Layer 4 of a small transformer language model trained on English Wikipedia (15 layers, counted from 0, width 128). Numbers have three digits each and are written without spaces.
In attention head 2, each number of a token's query is one row of weights dot the token's vector x. The head spreads its attention over the tokens so far by the softmax of query dot key.

Query weights of the head. A number n stands for (n - 500) times 0.00046.
q0: 425394375297511453476685466599540441484402514488392399354363748446485605586598398489350641494496462537492689656637636319317435658506460505329338494304624629291451648415437482527494497403378481535392430568603616306546427523396326442650311312574482274538592421536640538584553297456504542541194507526435515471483510500493551365483632335355400616461630416375446428607438384436383380400467
q1: 493515607454479460452482461544490295423656532535301473437385500501562580600410625576489764488430547305608492421620617505378428518573527455322461576408510570322420559489555475414329448461497447320489624390514647448736468427527472545553357423419563563424449540511484533489378466568428396514409514481384518537448414446457464429512491479508319531527502497505477553517567511538449637415401
q2: 521628811546364475574553376426556427520653368441561572498686476435501493665459434646616507437482452452569466402337433453678354523447581549403578524609442429421508463554502423628507595418452506597704549525629379557501557588535453540324427472537464602545392566378474354490421377540666548473569476603514545496567366517543477488413458388561391415469421421518657470492612317586607516472523
q3: 445351407432449490423571548632462328458455638469453310447398549572421580342496412534484514520587452543598418582525579421449574467508437564562620585426522508434347759523251468488596434669401388616340503410438659524282368371484384601590453515300609556376592551639481682423612498565440549605777623351452446570581497510426348404673466647444527666560449545521584512489465678543502518397586
q4: 451546653634452629612438456341685456481490654467364774379464398478801408703544415445430604536464451435376584436457603476329556462445536523350511461796560413235609226540697532359483663401693447484772309581654411502647514451447543288379502367704458355610461381423595363861421448443545516664287429650616373469538396377554748350442500424482601564398606454526522586289466253420595382537519
q5: 332455363368474712663272369556731505398656326505649652343525628614627433519557329420435558679533385639724450377442503423514437416454537473495580476547577397478652340579504440254343513457786408522716281655532387534525576798382370563308605524792595406500572292341604282613351185559495565374266207413421465480320456551875588480273561304289621624652654491575526412431278456408430676478459
q6: 525437745644487602541491461386566646588567570585555487387532274225720433818491519281567494486364438373357595407450751550303552482377562464447706416504429354422484429597536408574479567406523599519580397653700370268455501428447433349384422302514545520615460399426436581614455466447738647695413475626643486417431484296247619369556621417383293406493594199732343357292465385415623355647492
q7: 574528292369324359514355482623275349678524486481683390412621490436426530259286664668467640594343559461649057597766407622761341348599356565593449645519587576425257742364481433204569339900589583382399535392354541636257317447585269766598461316301491458228192210545321506248653434459315442368695309213628603579725695436794467536627499341386611737664613668342501545516659600789411639285778
q8: 246674583423570410504705158395654568500513705718385323394527540477649312510498460628381654586413483569397616554524356547543566659437637500544683574343635518554582418500513315606398545420377623717555458559645322518666497456633712353384467548725560352404586596437412415623450492258727519497370533504537450515564539488514420607491437460606549287374403470296529548573454586336645453426456
q9: 345386443340317658563775540473587592489494555513500621616453636670455376485582382415446558478632691415536558553518470430331661555379689525365544458374494544430581806537349484441653528470549521574538354617380464418705636596567655633552373661407628503514722345449509308379267446635519557622416642576456572446415617970355409536320611495366553555511505273473558486389588488334630452501390
q10: 397266535469579471314705538613239235653495384363780441402526554603468399503348555615410549554384539584591475531644373425590378477736422364208619593451657745398325624624426531456479310628686428427524716366457767534557230639535561573597704332357532436461439511592553551674489310699354571601559610450705463683510423383624300451574207370337342715333481623363836670416495683443409559349496
q11: 463413515415417414455523540344349440304489581731535593386546515404497775504208381605419422580336403590522635763657533665485555479389408408387545622298491594512761424521500526510383486302437603712440604532349618386713580767488435286431543225655510352709399565520639404419327267472472579503385584577631350394545674523697389519450622282513424583445502658549518494538610582383487566286722
q12: 594665632447675552519262586502416556506625259492358346354449525403671551526471440645511441593207438499433551592804626551532384589474347409572383545488554368331633449557571566379404508629496616571667578506583632473552370648501371417395396324605433461322466480328498505476543430440512600384567408510582461281544674427600778327432444406484566657560456497443311629443518531727340481372689
q13: 534363392638515452716542553485388522515380505448622506453596238407511612545345561556513498566589578533500491370593603483565466459544414671445393616507598389497489680666619495459320510495502480494537772410377366516472295707491268473547497413415533381371558262360472648346522501552446510403552313464568436564558488530435516348611597621295402723449551375570588448388549639548324506618693
q14: 626729474548570499661063510384549605608573457397544464572493464259593614416492492525640519556468338437418505590309564497536343412454468534672653525625671396435488381450573481584514595563499329434441628603644539609409437436549223523526495508304409583414349545604398653602582672329545362448605396369569625274437439430374508207380629369496405657757673468741458407612443600740418501403549
q15: 507390731654583523496487585463333496611487449552482399506384472479622560562362421423579491358533481510410504455621610475598449576698349473332496342523527521369577555673651440336382354443450667457546586477419670388493399637586378474525582524508303311477442351556521550574522411523424526483498549615606464408540560553487438299513541560290484564502569293510543623547523484510455562229666
q16: 638422596422414420614433288595525353566438509519478458409544515507480483502348452428672529563482746514471434443594591491536434557526535688474541450377517498323464620534576437419682557555326491398354394552703572580336550483531573481572386379493683605428360521560493597433322527498523411401463664611382703530541462383525462448474449473529492372615414462426473491529509673486486397533576
q17: 610454662641394448431302471275501433472649414540586598645655356506799452569409559346648412374349602585456610416537461508459466690584452436324586543298311507589791284443639529525417601461546488405603605537570393556570567458610549344427457634418704480510332466471412402389456509354460445446439644488629391530427557440461640709325490548580401388436515467475565552584566477473463391491407
q18: 550519506635581481508329563605416500578583327456693710766599482578567415537597477568573542358589463596363499500391268558465719663412569420418544452610370587525606234720464529477420558498484606490581610584268331538632498510503555443446553600541603586624338338565517451502527565470577486497379500499566466422519683760493432611595453574459507245410723457636575645472454408327514478550373
q19: 471576713568264559485332413457499300502606713760453422611503587465593416571399493365623521558459520306410547468439491557650453483555491549548552463611478420456482450594526438382440503454412462541558509433619474491409534369697507628473531519527476553543360502533389561708514540497673505482530694503499437611669344330509530520481625525502470390492571425504332407483593487591532673352656
q20: 536416576406615408417674456522642374541635478444695589644594457568469533379580559477465534490409526345497676463440340466649561545510506580387567448374380659543539431430449378427613355448453521518321493479358392482458434458558596452476471482456444546656397519467664394360426642573457512521493519381490472467460444543457299732696455459560542389366496446536487633533740625382655444495350
q21: 760458534437570351440602619555386344511782450490499671524475453643491530365556569419480527422371655383786581573569536423575517523463328614621454541259397661668358432402545568536595393461543349346528557521414535535692457608553422475599433492612589608612462481492545573327494539656331542579398764424683376779457561325499584732481532519698423527592479516555501523453635625573554488399595
q22: 118567686666657558428507427399707684529708528595400437480636570559519429425623496563340633761514262342378746557414263607408558659342939529213677633479578502505721243390592357431341608483244635693335481441497340445582589602494654369621462379593458734726409569387444626610341520402650578597508724506313415469627381388483469582603472226526453370367489593588477527690733357352647631558386
q23: 545622596553440771736365556454670533446409414466309519475333565725648392532571507522589608459532515447222585426521777541418743378320583518481348469447560600516571365637769532617519619395514554661717475579366517351493667591362532376480769506646570573388733736461560557502549484457530648523383511640400300422562337479486572467428751448665454495474563576345691601639336462487510565572526
q24: 466500430326299439647585454513351251551536539343556316590631449491485509610437356552382566651438411470490242336642519389755478322737220569494515660542566453406323443499529426313539457597651577455684552452533766601503375582519225464503535344339353486325389519412480368258664342369318388458426436408621518576668589389633558612479532348650669585580590299486460541372442562625614606542763
q25: 578813368401478515741059552411594622564890723424376390539567514370653680363512583755422387557532532136655259459399573466594426399418554489735544527650399168552351182121607345207181382454514707452520507362660422615300469296485276514446558405518556501508395842483400362571643637095467236288633550371377705483470446294428510588472405511793534469596494599398383582515289465794322335858317
q26: 609569453557548437541319550617336476530450535479443383495515486445639734431418432461649428429352368599429445328570481520333530451468451480494518537480521353398568457552600531575457571484386433412406602402542582446514352610530404393500524363631489425408505219506474779568595548569384436510507335399444273408481631542369647288527573356411447530502500459583426516574453538581486554395663
q27: 502514480416755481402351501466681780569455456469346387448444524466276487539572641466770622673434467406300440495624485515353583758512446397590540514826661563448305298531642423635552683442360640484462495429519341462475638249479543389618582685649440462506655560543297657612516691194620383572535505586610577435500195384513480492644435555519425611438463439477313704596319429436645400586349
q28: 370567592470642747370272530482641643346599588549484475434440530520423390454523658616524670468395318408328559538590471354397560537458651368649550688481544483748620391341440417717509522537555623415294444482707577435476519356592484497598588668513482525695721574474405594581451527292683555320527529386432497544557249295448387769442425542719391294504566687510538631505495370511692336627255
q29: 477502436361387641661548398408619685350509882426549539607403492451483453627590378253642546447660474326412701453333486321251621405396643701331591426422728519508399538495670470374621639521712526376513240569538532273704548257402353358477437515388678499402646471318452360505466535651542454684340392669521481409336470543283603383484608516537425488518409365663375271404475214404431570502357
q30: 549314610730497628615456513587501758423260580494597528543301433364628400566556383372765615409429354560342523493558648499324472653496511557460491332586654540394768521583702510500492717312570649548425589671504508429616597380364323306595482617554449448386684156406527389495378493531428537644349409663608638395408601654550486361517503486357348487495397533610441635548320474414546565565629
q31: 590516459593276559628711330553447574498067454569621636437701488495472470548399384381560533220602496503391574419478523513481736542562752713533407187423582816440586601583552394527789571341600300509364421420326238423659648387627435617432480726358510471401520298400465304442447546767556480726388390725525603503398644934391448330456605721251443510362375470613583405541358635253536558467400

Each question shows a short text with each token's key, already scaled and adjusted for position as the last token sees it. A number n stands for (n - 500) times 0.0019.

Then comes the last token's vector x. A number n stands for (n - 500) times 0.017.

0 " a": 292368306689369503229718457488404333466377511454539459421526438503453387867568336621629698452510
1 " was": 300379290728404417203725459463421500425409613440351359405537443469350447898678334544528666574509
2 "q": 559536466687532498264623364445392677657606417488351336362517402406409584880519648370362529520352
3 " of": 678604373736362440265775391511415424626493588521411339272567399543382416886650417417477607478470
4 " date": 672604519690630639266649434482492382446401486465550418345564278352371523724560457529633534559487
5 "s": 443519516587474526321704410340369432493367553381592545451570422555445452689566430560604557419379
6 ".": 525613605760370414213709505456412546648358434426855651243621293423420551851684378584538452511358
x: 467503490489608401390498488506381475476469391509476493511467487434457529453493576579479545519499516601535376618516484513537460530426547451515475523484499469536602529479493579464527276601449534503457457523538496521492484505450543537586517531500469581491537484508513419469519509376405483298521451434497569432514577461468418534484461521527550493399493594432507557524517522571518484480561
Which token does the last token look at most, and with what share of its attention? 6 ".", with about 40%

0 "s": 413493466602469537326749410358419443535412519416468447439507424519465452691572450543521545461389
1 ".": 218464285756323404210757505478447503643395429446603318360411381428437550824666376588492447508368
2 " I": 591576509606485495228659448441502505420481447536422433386540422430445464837497447489515518474455
3 " needed": 627576427632487548300673443504451406527397446467450363377541375338386523836596400588519615564581
4 " that": 645650433680363443238759521585508438504343573466515448367594348510411515829665336564501602511468
5 ".\"": 692654554708320514195720477488571531652444373533605566266575281433425547770534424506460360531473
6 " campaign": 360600496504451543352723473562499449563448506518569544439581346385364577673525424588446490589654
x: 495510537562368356564448454548415550573549466491539488436509508439564524439496509555528505532450517418599447505533482638592486410567494511504570468481460479561359487444495455555459314524529347471476468524494564456477489452476420527555450544538523476543523506498536448484537462541611515490544556468496526441587521538548433530574474384491466484405595478510499530535509557503509452471513
Which token does the last token look at most? 1 "."

0 " again": 442450494565472531326691468471501429503416544420461451495538413503426500747607352492477549442429
1 ".": 228460274791310380188765519465464494612392417453581305350407383440419539893654366586502459483340
2 " He": 538560400607421443233650433459596636450473624426387448384535459501341437777572391516459544556477
3 " became": 647589426652410441318731449493447526502463562463471365356587414470349426814564399539491600541486
4 " ": 722594470704448460391691496474309419400404505429520375310554432483424351808551377711567610475416
5 "ang": 461688520605496501274557341406457684676639447634614532371591361467431636869567635341460589552328
6 "ry": 359568529468455533308684323419383502536494631420479597432589387587439523700606487519495506413460
x: 536482508481452428523482558417234579558453545408544500545611363495552642447465524457473494514531504397492480492555452509553583446416610520556483441526565512468452507472497487432496413524479487551561512452551519523484485504466455506396500474366481450487501553548456428470516484539426602488564555333479546501471552452481637496479498542544515486440542424493399457506491508583512535488424
Which token does the last token look at most? 1 "."

0 " third": 294358331683460610282690459516458344523453477519527471383552303375401448813610445624533581490543
1 "-": 376401309751348340305730503499397487423403524481352409443496479516414342892640288582460525544469
2 "person": 561502460619427510348671472449445457524471513515442423437540337364421593701628480637510440572589
3 " perspective": 659578539557498588378661454511461315565402512499490424410575320317367562606476430598520461561632
4 ",": 684688501669339419227767445520423424529406539416549378282598359500438412883613356530509645495427
5 " with": 541659507699343451307709478489420496577435605494634513304619371492425445866620405483440644503552
6 " a": 335634576614365501238698446465396326476391523457567539338660394537435432837533346612622671449484
x: 528482437494531279451503471416461492616535518588463498436479514498459419503475452538558437448451515499514476490518471513541473459601447459506496529505519500531357509502473411526476447452494518500437525509580556674522552538469528553537454403523543549574512505479445490515555430614528499509459490274489492682484593478465431477485551547541525451498462496491466486520602433549479499522491
Which two tokens does the last token look at most, in order? 4 ",", 1 "-"

0 " All": 373442391574477608358668457507538413513443485471478458360558322433496379726502434545498509481555
1 "ah": 402441446633406526336652297504451657652633417535389364378578345463453557794571615374322493489396
2 ",": 445470362710334403207783446520429470544433525448288271285543367464446419941606397505473650490427
3 " he": 552498365616477461234694438467548546477472684461358447393511413376358517833610417527482585545506
4 " does": 666599488671419486264719474525440437487448553482514450342604375288413501823587423475513538472525
5 " not": 469638569588439509297717456465487478459439624496630540388619352377369560799668414476448575565533
6 " have": 377606597607402450242712506464472498506432575468570619353646373427358475855622382513503599518527
x: 518451397442480430619521537477430552493469495531430514446509509491588485564489475549468412506487462544588434573533498609517532430515479390573566514499580551548393510464497564466484482529578478531461503482442481720481510477531475447520592538392492464490521536472489549548527553382524493452523565448521495732617423440467339500514480606483515558489525517444520508503532499501508509442476
Which token does the last token look at most? 2 ","

0 "ri": 352381352649447472247684402494402496545441550473399356377565386531437525885666466497435530410400
1 "ter": 391484419624426461306753430457422472534484486514395376406533379438405571784621414553437539529419
2 " at": 535516358768437492297703450542417526486422572509251333386500331466428454825551424529505679539525
3 " the": 651629385717383480232727442526462413545459565510447328340589420508434402846671385534461666527506
4 " J": 453620553667441512260588469429484526452570384513692518374584409574429420815465529529480401377423
5 ".": 791667534754369403208698511474425578652378383448663571256567323431456546870654389555513444503339
6 " Walter": 371556575531489491296676414575511536592603435564537684387653356439322586714615525547374413619544
x: 517487496462327325550489504478482537579488430552479489485578462448585591462502474524537483438497552518496452548630491448600481565498494506452553553559450423409527531479573597448544439489487400543523498437453486473498415462533503555471457320380471509473466516497478511423510540455488469455521425487451466520552554459574415486588497465501445506523512505498514508546435530464528496508608
Which token does the last token look at most? 5 "."

0 " attack": 352406416625436585316736422490479341493475470503493398430500349372406577693556451488470484569597
1 ".": 232463268784309402166781503463458498618404426459582297357404370427428562903667368578490454507369
2 " He": 537576392624417461196676433450606619444472614430381438371532446476349455810586382515463543567478
3 " was": 701559381700410429219710455439409480416396611431404338324599437472356455890674326554540649567508
4 " surviv": 641580487665464566287673435573466400508403615445555480408576338409378594720570458532538512609531
5 "ed": 490621523612445556271722398370426428467393505470652460360617362492434490791648373527553511523361
6 " by": 436617582692406438291727440487420480594469563502674561296635344462410453859701438503500589556554
x: 451516476443466260416511478444523508567447565509435492521569531530522518441518534478544505537413530571518470606505471452482504469430475470612500507436470570486511530469411548459475423506499571579563471440522525504459392476502473519486523479416491563477608504517458626491510478478493430454499552412544567706539534452514510625460464493517560562475470451476440510497511509509477504552541
Which token does the last token look at most, and with what share of its attention? 1 ".", with about 70%

0 "listen": 249340352699438561281706442521553548605524503628555431426540242296372638826539567526372514621560
1 "ing": 364442370682393511285731406397422421542462497542330367385557329493406493820621463526435542491463
2 " to": 498519307733352428226772434498485496555452597512316350353531388471388490867679386409378609505486
3 " her": 612541385710441443241731426531507432488545571526415390357557413399386532818588455459489572558544
4 ".": 788692451790346381184739515467446531634399406454351455235534323417416566884655386565479450498377
5 " She": 433621517680391429191674443474615643448534561496658575272613386438303542790565456431437523622538
6 " advise": 413592598584574585365647471444510382463379494511607540416588335291404549712601404542612513586615
x: 508499572470388450418509502543517532467490546535546482451543603445533508451532571465564461456455487441553403572611454564520379443630527536601526433444484533561511463463486439443581496533515448473485530425511529596346557393492449475659557511453485455466517512546571448471508468413645475466497509543532559535565460484571561482554585542465516525475531473531435602541495506496465473570484
Which token does the last token look at most, and with what share of its attention? 4 ".", with about 30%

0 " I": 356468439621459507209704465433515470410458441538458387358514392407463455890527425487505515471477
1 " said": 316480412678403479240732525515539377442366420505438350412525305439403589793609336577555504573521
2 ",": 468482365720304396181799475518455443527420491440289251288556372489440436938602349517492642464374
3 " ": 625523418705425459372707524480334422405422480456341338336518439485431392798531372698539570463406
4 "'": 708628397774453463259660415484459473457451523502558412338618337491371449871661408451456615597479
5 "And": 433617517655396432205622447491553598531538556540604610332635317511329512819608484442419465562469
6 " I": 379526608564501485222656456428509514417481431554475600453587410447428476867494448491517507446455
x: 449502481491531421568536474558516482493507631448488433555374563515561481605488607432525458472447477458457434516647479441417506394691592442556443523480556453533440484467480512462509531656444497474470558517495535667477505520480476461410411424407564500519528474479409388486545542436473460527495498468566511622493514486506538517461501498488556457533591443543502500510546442587502491537537
Which token does the last token look at most? 2 ","

0 " had": 285347297711372410206742479485463475431418573465573385462502428456347449889696346557524675585501
1 " done": 330413418636368536317709474456445416481435498487410344401503354392411558784567442542531569520549
2 " to": 479531302725331416234773420497498479532434616520303353349520414478373460890683357406425646517487
3 " me": 637595380725478427287658442555458554526528519514348364327567343335385568728470461506461644668578
4 ",": 739702490697338394213800457533441429524409534420533366253611356463413421918612355520515692492406
5 " and": 594682454696392436202816418487437577562477649412656494279638349445393480887703355445438688518464
6 " began": 396669511626485573222772454491495519501421500443679543341645346392375551810600387526521595589543
x: 460582482452383382558476515553426441537477566531491475490543556564551536368464478593448488471408479534590483577490486495542510475511457465581483523528407487529327547478466498552495337621547490551411525482512477609552549454516514416542490433536429556515500551464478470444554471532527436509453620478572489614508432451576495511501407563502470453424485495439418523553437481544490496463456
Which token does the last token look at most, and with what share of its attention? 4 ",", with about 30%

0 "uff": 344391317713380443274647412466515562618547553560618436461479313368371626777616527521343532639464
1 "er": 487497381620390442256716389442379474532471524520403400412546409484449548803706476513392496499428
2 "ing": 579522424632406498304720385388429405527465500550330380370571360509393481803600455515449536497470
3 "s": 600553505618466516296767412347422459532417512425524479427545402517438477733559450526501534461400
4 " because": 674657475691393452246691433568461370493354455417494490339583269482373543809700382505487565557557
5 " of": 537709479716356416287766386529385454646511563518699480251643361561395441874624432413422611483477
6 " my": 401635572634511469307612413485544542402538498502610582364623372395398501799551472507489612594591
x: 492497491485532434486587501408427475504495532544538475529549670429553443501573487517544515453606485473478449385575560541471425466574378528556453382425490463548313533517526423494525421595421395471464537453510563555477582491521446493432399448538460505522525494521489449561584486427513554552510463401506476643423567458521452461538492619494488505576447527464504513478454433562474452560435
Which token does the last token look at most, and with what share of its attention? 5 " of", with about 30%

0 "s": 413493466602469537326749410358419443535412519416468447439507424519465452691572450543521545461389
1 " missing": 438465441623479546328683422493491290541427479499437389419515346403427545771587439475495545476525
2 " some": 454477420665438467320712476521410396498391537456342422343537353380449446817610397503528612489576
3 " opportunity": 629514495579465566329700499478498398493429515506383392428540324337423597716559430564517545495522
4 " in": 728637408666381485255775422555428516478360641459576406243579367494408392858576336534473686583550
5 " this": 542636467618468495281681518558476404611399637507672505337645342453403540759619423565497617494524
6 " life": 411648583600575567338778421529459322501514502526598552375603344279351571678495481520457543493529
x: 519494567461488359540450548514529615572481487527490525427542566560496451387533412513439459524583554511483552433586456490585322566488480504409517486473535454506499515479392528410579403479436472421410527484564541626422420476504506407427502545493458532541468518461494480518475484410495547499472471392474536509510404520580482520497554489477521479361586486489484529535428633518461488421518
Which two tokens does the last token look at most, in order? 4 " in", 0 "s"

0 " went": 336378336629492491264632459503537513443392444446577492434492424435413458770516386589543603546501
1 " to": 347476284694341427241755421486510465528406604503419396401486441488388418879669333433445615512490
2 " the": 529527340732357480219750439510482400535441568499334289361554426502422388869669360543471668523511
3 " Me": 664582449662440429273611460554480638446508512481462420352559402421412466696393466484443531615514
4 "s": 527527499600450495306729419340400442505383547398579520467537443556438461711552436538569552418367
5 "sen": 546620462582481440305598434512498593648611446584572499421583389454431655748507584506401505498340
6 "ger": 359621552499491564313579419515350559579496471499542542423616361485466581759551517601515535493451
x: 520474461504354471539508496485382498574568468499477545559577346508500504551517585495544507489472454474496513451410514516519393502440536548536484579588442434519434482490496466431548484465573420510426521478479515494468375432514393522562454402472464394488470487474493475512544608507378510426606464432546556401563476484571584561579469360542489500521474479502372384558518533532510511460560
Which two tokens does the last token look at most, in order? 1 " to", 2 " the"

0 "ta": 306408418619428559315691353459349557613483568498444383401531328492405530773551508500421591445427
1 "-": 369399309771345320283757494517395537472453511486356380424491474481392367875606328566457555544434
2 "tum": 557488412665473544307653347488346509637509505493287289397481395536367550801525549471381573532438
3 "-": 681553381770348302281759499513395548462441509486446353335577453474385367903607313568467558536416
4 "tum": 671680479664487534307654345487349505633506502494642386360530394541357551809527542475385576530431
5 "\"": 550680564623466611249656418459497451543495471500677501260585299469404476834579477505490515546509
6 " for": 380643551697411476268748416563470516619437584518620559255618344512389453856544407456439566491533
x: 543488498430420261358527476447481557469517588610514434474499495496483476441481548530547506492456486487560500508497479485557537547474439515575527469472448531558455544487423536499432321541549638539555560529531497530528465489517369508502509438543486552479511494495504587513468389481414490515536612432536511565485531493445523549480432481517483567587544573472434500533496520527501487445520
Which token does the last token look at most? 3 "-"

0 " Case": 263424356653352495254560426507544462517472457540371325362508369426407595724524491452404482607544
1 " worked": 369420356632464515292724434439538355498467490490476382372575325306362528706605416582533513586631
2 " for": 474485291727378484257746411528494481575413598513311359348464393517399435892581386458436592529569
3 " Nelson": 683648434546364490290629411627458646674679452582526384373605343505401595725441599518342453516554
4 " Rock": 606642486628443541307614427589532574594579356580744470366580318484365572671401618458331476536613
5 "ef": 455680545561452582363607378512373447493491471494721477333627378463417476728629525545456589447485
6 "eller": 404586581550467460320665379555495625592619420633580546383632364408381621726519577539354450532490
x: 556427480497390397502504453460484480594501508451517453528550411482509603402535491480460453425521505526482453505557525526553438477512435576492489600483418459403451487486616535435458557558486386458431504491489437441443275486497455488493521470451489499522507501519400497530495546491433455413605433375489472357583450541422500474539468440529502437459519449455495531505509536560486522509544
Which token does the last token look at most, and with what share of its attention? 2 " for", with about 30%

0 "p": 287401402671484588316606429387367450536403426451514420403494331387487587712580473604525573426412
1 "se": 451493448579432586314690385432429453563449580422397397377571404494413529751652431547496521473449
2 ".": 281554326780332394203762501496441507636405424448318315314455365439426556843659381583486461506355
3 " The": 671641377706352487190751430559511467552509560545494366336612386484406462839635422499448599532517
4 " main": 645551438640388597328694420504468392554445590470538429341566320405397478687575432567547567487649
5 " narrative": 552605502562516567384638417579467426624487516573644451419597319374358571693480511516443541591688
6 " is": 347647534628432413290650477489378498452429573435641550370685421447386483863599373518509669538486
x: 515495475489430547581455573426426516465456552501455497476478547503511657500529455565557512457443475510503486637572483489521454509538485405553522557472482516516395544461386429481476368530618358495398488469505457656497524529515483541482502534498519510484573516462483539527550520508490528483495681397517530670537442540502413628526522520470499477615504513440400435492549456484520552511459
Which token does the last token look at most? 2 "."

0 " Plaza": 309314327696404550291731383579471581688636443611490379445514292356376582770467600486263501599671
1 " Hotel": 399438391639412602327720380551467459611541418553289282384593254423395561732567490553359515597670
2 ",": 479489361720332422209798442510438431522429506432270256287554364474435418917624375543479651494419
3 " with": 633591384740356452294731485494427522577461577501374348312569377446423456892625432497414660495562
4 " Pat": 520607517650511513319645382569526567515579424491665519342568354445422503610507546484394418489486
5 " McG": 499608493735448503228647385587494631463671459515721528258613320264351553750506571459320499666617
6 "ra": 287641517523502524369611328479343519472467570476446595447594419555452504728594468547379572406395
x: 537519533542482530591504537520411438548533536438456513566524507522507581478449606475528444526428513434419534576568523481532400526513546571621409595549498470506404473499500451521429484501479477523538484654534571439426414511554437564420362564368537507510439491461483536515533504465399492534491479416461514526501578423408471474556465451519562550491535449486503476435427511627410503482468
Which token does the last token look at most? 2 ","

0 " him": 396396371653474396287746413530529393514504446519630516534463404398361544853571476536428559539510
1 " again": 467472458568471524284697456466491437519407552419431433505530393487408529781624343491468550471481
2 ".": 265568333780329370198739522449471485611383401457321332300431375435419553895657371575497443502377
3 " He": 627585423617425439210665429449607624457473609435452477344544436479322461813576391506444544576503
4 " became": 612645461648412435307738451487452520505461557465603427334605406458339442832566398537481595552500
5 " ": 603645525698457453388693492467325408395410494441695441305572429474410365821544386705548600485434
6 "ang": 386646556597507494270555339396468676674644442644530622376596366463419645882564640342450581556333
x: 532482560575497374637453500577407488451440484502439531576523508437506581541508498510573515437539483526563475492552531453456468457500475453572509417521390483444489498463594491432521413542505444513416489530535607628456365502573524464482423571607519403417487524512480516454488542509521500476513468468444548444515510580581521468545562493511610606596404472549472476446466452586519510473516
Which token does the last token look at most, and with what share of its attention? 6 "ang", with about 30%

0 "\n": 405334334667393582187795504414469468533423574456594408389495286386443390888596415559560497364367
1 "He": 388518368626435495254663416428602584467461584418434391425489396447386489822613395549455556625465
2 " told": 409523451666396519271717460459576432517392443560404388365521266333402595777622422529563476569666
3 " me": 614558396689486448320625437554439557532509501510351388364567347346412560703481453521465613666619
4 ",": 722689500664346417224768451537429454530401499415543370271610346489443407919605350508506677488439
5 " ": 600642511682451460398694502489309425403413490440695437324574430490427376796541377695544598476439
6 "'": 363625488710495476291653398483437463454443537486680553323687338491364439852675409454470630609501
x: 510561544499420477429529486494309471471518522468496552493539566408449485442572512431457420464596554443462406518512503482619430440547446485521464489597499537545404502469430538479506315511495462484555476459456403568555478600456467484470448455614488515449522485553406478433418461435529553431530412452502520622466471436455417545437424545522448545471492480440435515529462491542373445531489
Which token does the last token look at most? 0 "\n"

0 "le": 323405366649461492240730388424401490520443553451451367404519372502377536807647421524464501498441
1 " Dan": 452500386616423491247671355512464552543560494576311273347568341494349492741613526452397445512493
2 "e": 602543484585472567313671404394381463592458595481381356363629366507409556777660519544447568420411
3 " Bern": 627659426664428522198681413515625666524589452564531436329611294348407543750615550428352407636503
4 "bach": 677654455714470490285727372490536648607600429535540364300635331350393587909548566486267560648543
5 ",": 561725573684373412195789434520438461524406500436710486249644331464417403949606377514501653499418
6 " Case": 256546619592437503258529406518538513538488481557446670373616327424356614691515520423422464624568
x: 566469475576481487588487411494465468518430521518495486475550448488546441449526551528508450484389511508522442414503490544445456558551538498491543508545568477473514494446538609428485551459486353468551622425535544475446456511501465628482478393455486373445539542521422455543590436404540474359490504543499559460546532509479450445508502544410486524568654440473425566472606536507539458571550
Which token does the last token look at most? 4 "bach"

0 "vel": 282375308726434495233701400474455415508443544499539350379527299374359569841734423540501575622513
1 "ations": 388484448695461571270819430366478409565446440512402418369533293357428530780525447549418513516439
2 ".": 296563323802321419175789506475451487619400424456304292295458346440419554869661369579486458497357
3 " The": 681653381717355509175763431541520455544503561545498361328616375484408461844634413489453605532495
4 " game": 694612462590431562248714462539498486567456430532614442372527322419376603743531417578484510555587
5 " was": 507671481663423433235689452456398506426414608442714456299653424464354470850654348534518646574515
6 " released": 419603587594549630312712523501492420488381459478517567442626319357375554758548427527538473509626
x: 480510502541401347431415444555517396415484553488535493463491565517465416503527502598556516460468522512533399478440503560546482560572462524573531525472461492451363542488462594641499413609553516501359531418481459512520593476458440432588550500540508517472432513513550491439563456513509463480424566479560521592652400377542498502533524499524437518453513466507524468439441481548517491470477
Which token does the last token look at most? 2 "."

0 " T": 382465471615465547387545468477483522409440368484425431389481423495532351745515451563498544470567
1 "um": 382419461602419502396636395421352583572522549500348401397549419512413504727547528453421547535434
2 "s": 571534520585473534341723414355386453526400526398436476452545433547474452679564444548559555434359
3 " ": 601503439677452466435667512489297449418412500427324360351515460497459358739547396699551592476399
4 "ant": 507611589476501605394655390418412439543465514465558476432588418600498500668677477538520521396386
5 "ac": 469597458604520577371663341495376540564488496490538522399534412494452576614583538471418514442438
6 "id": 391553563454476635430543349347415452498432587456449544461574407600505516693576474548558529373453
x: 521439574504477391521371536479306445552539446509527512537546440482528570493558639576668490528574505436520424539430551534501415595546529565616437544451564506494383547496504547437519555461544468509517495569528545491463506510546492441452498524486444457413511485501438488523492497515454564538538428433561516533404480465529685504539496576479548415510475446510453439503538449474557466449534
Which two tokens does the last token look at most, in order? 1 "um", 4 "ant"

0 " been": 356410364637415475301743454468432383481407565412494423428533445499400454743601341606537584520515
1 " so": 387454393606451560266706441523357444494412590435429375403487358438430527779664433383547646416458
2 " product": 514523482571507636443704460538477380508384536507308394372552300356400568592495453666502578594704
3 "ive": 610526511619488524314683435439436468601458537524396400339586323398432569756573447480492538460420
4 ",": 723692493687345404219790450557413455556412532421537363249629348475429420897616375513494670492413
5 " so": 515626531606499573267703429519346470508420602444627513365554341439401550782666447377541636415461
6 " ": 399659561667458462399699502505284451440410516432703521323623416492432372778553391686536604477413
x: 486457556498581453485473467502464484519547549461512515486476473500511306527492478543529452549515494523520457571492486521589455509519529482457492563486541464549516510411410135562477313546477566489397511481518459625493450484505489554577523470478513558511491498507424502477437505503457516522592487446459526504473496458510454493495416458502509509601467503500522485506530497512501505521549
Which token does the last token look at most, and with what share of its attention? 4 ",", with about 30%

0 " [": 271297239772420454199696485523474397426329434452628364392372352459374371974572375528435621474502
1 "my": 450481415581430492305659373437441548561470538426404383428559351470466514781605485544475546468482
2 " home": 473499428600468523361686476607495403491428380501343406407498342391399574623497415659540559570666
3 "]": 552546382682418543227675465509490526537463556458357355366566340546436462918567435488445575523412
4 " region": 622578489542491579372734427565488550621497525538578440464563301397401546667401504541460532581628
5 " out": 570603476663446455285709404565450485455441452463724503331567351434406513739538395513513610625611
6 " of": 338653579655369450306750377519404427625490588497617598264659375562403401818618395422491638456445
x: 448538580460486230399520472550383489465488511496493471495448440548542450513433475529563500513552510515585495510525483454497448526528513450506474494449473571523542548534483552516488365511580585516610528560541485548532480505538491512417536478494521534494519491540460640510542419430529473500521586488474494647461583571487541539522531464505543534541507515430504441538556460528439476469593
Which two tokens does the last token look at most, in order? 6 " of", 3 "]"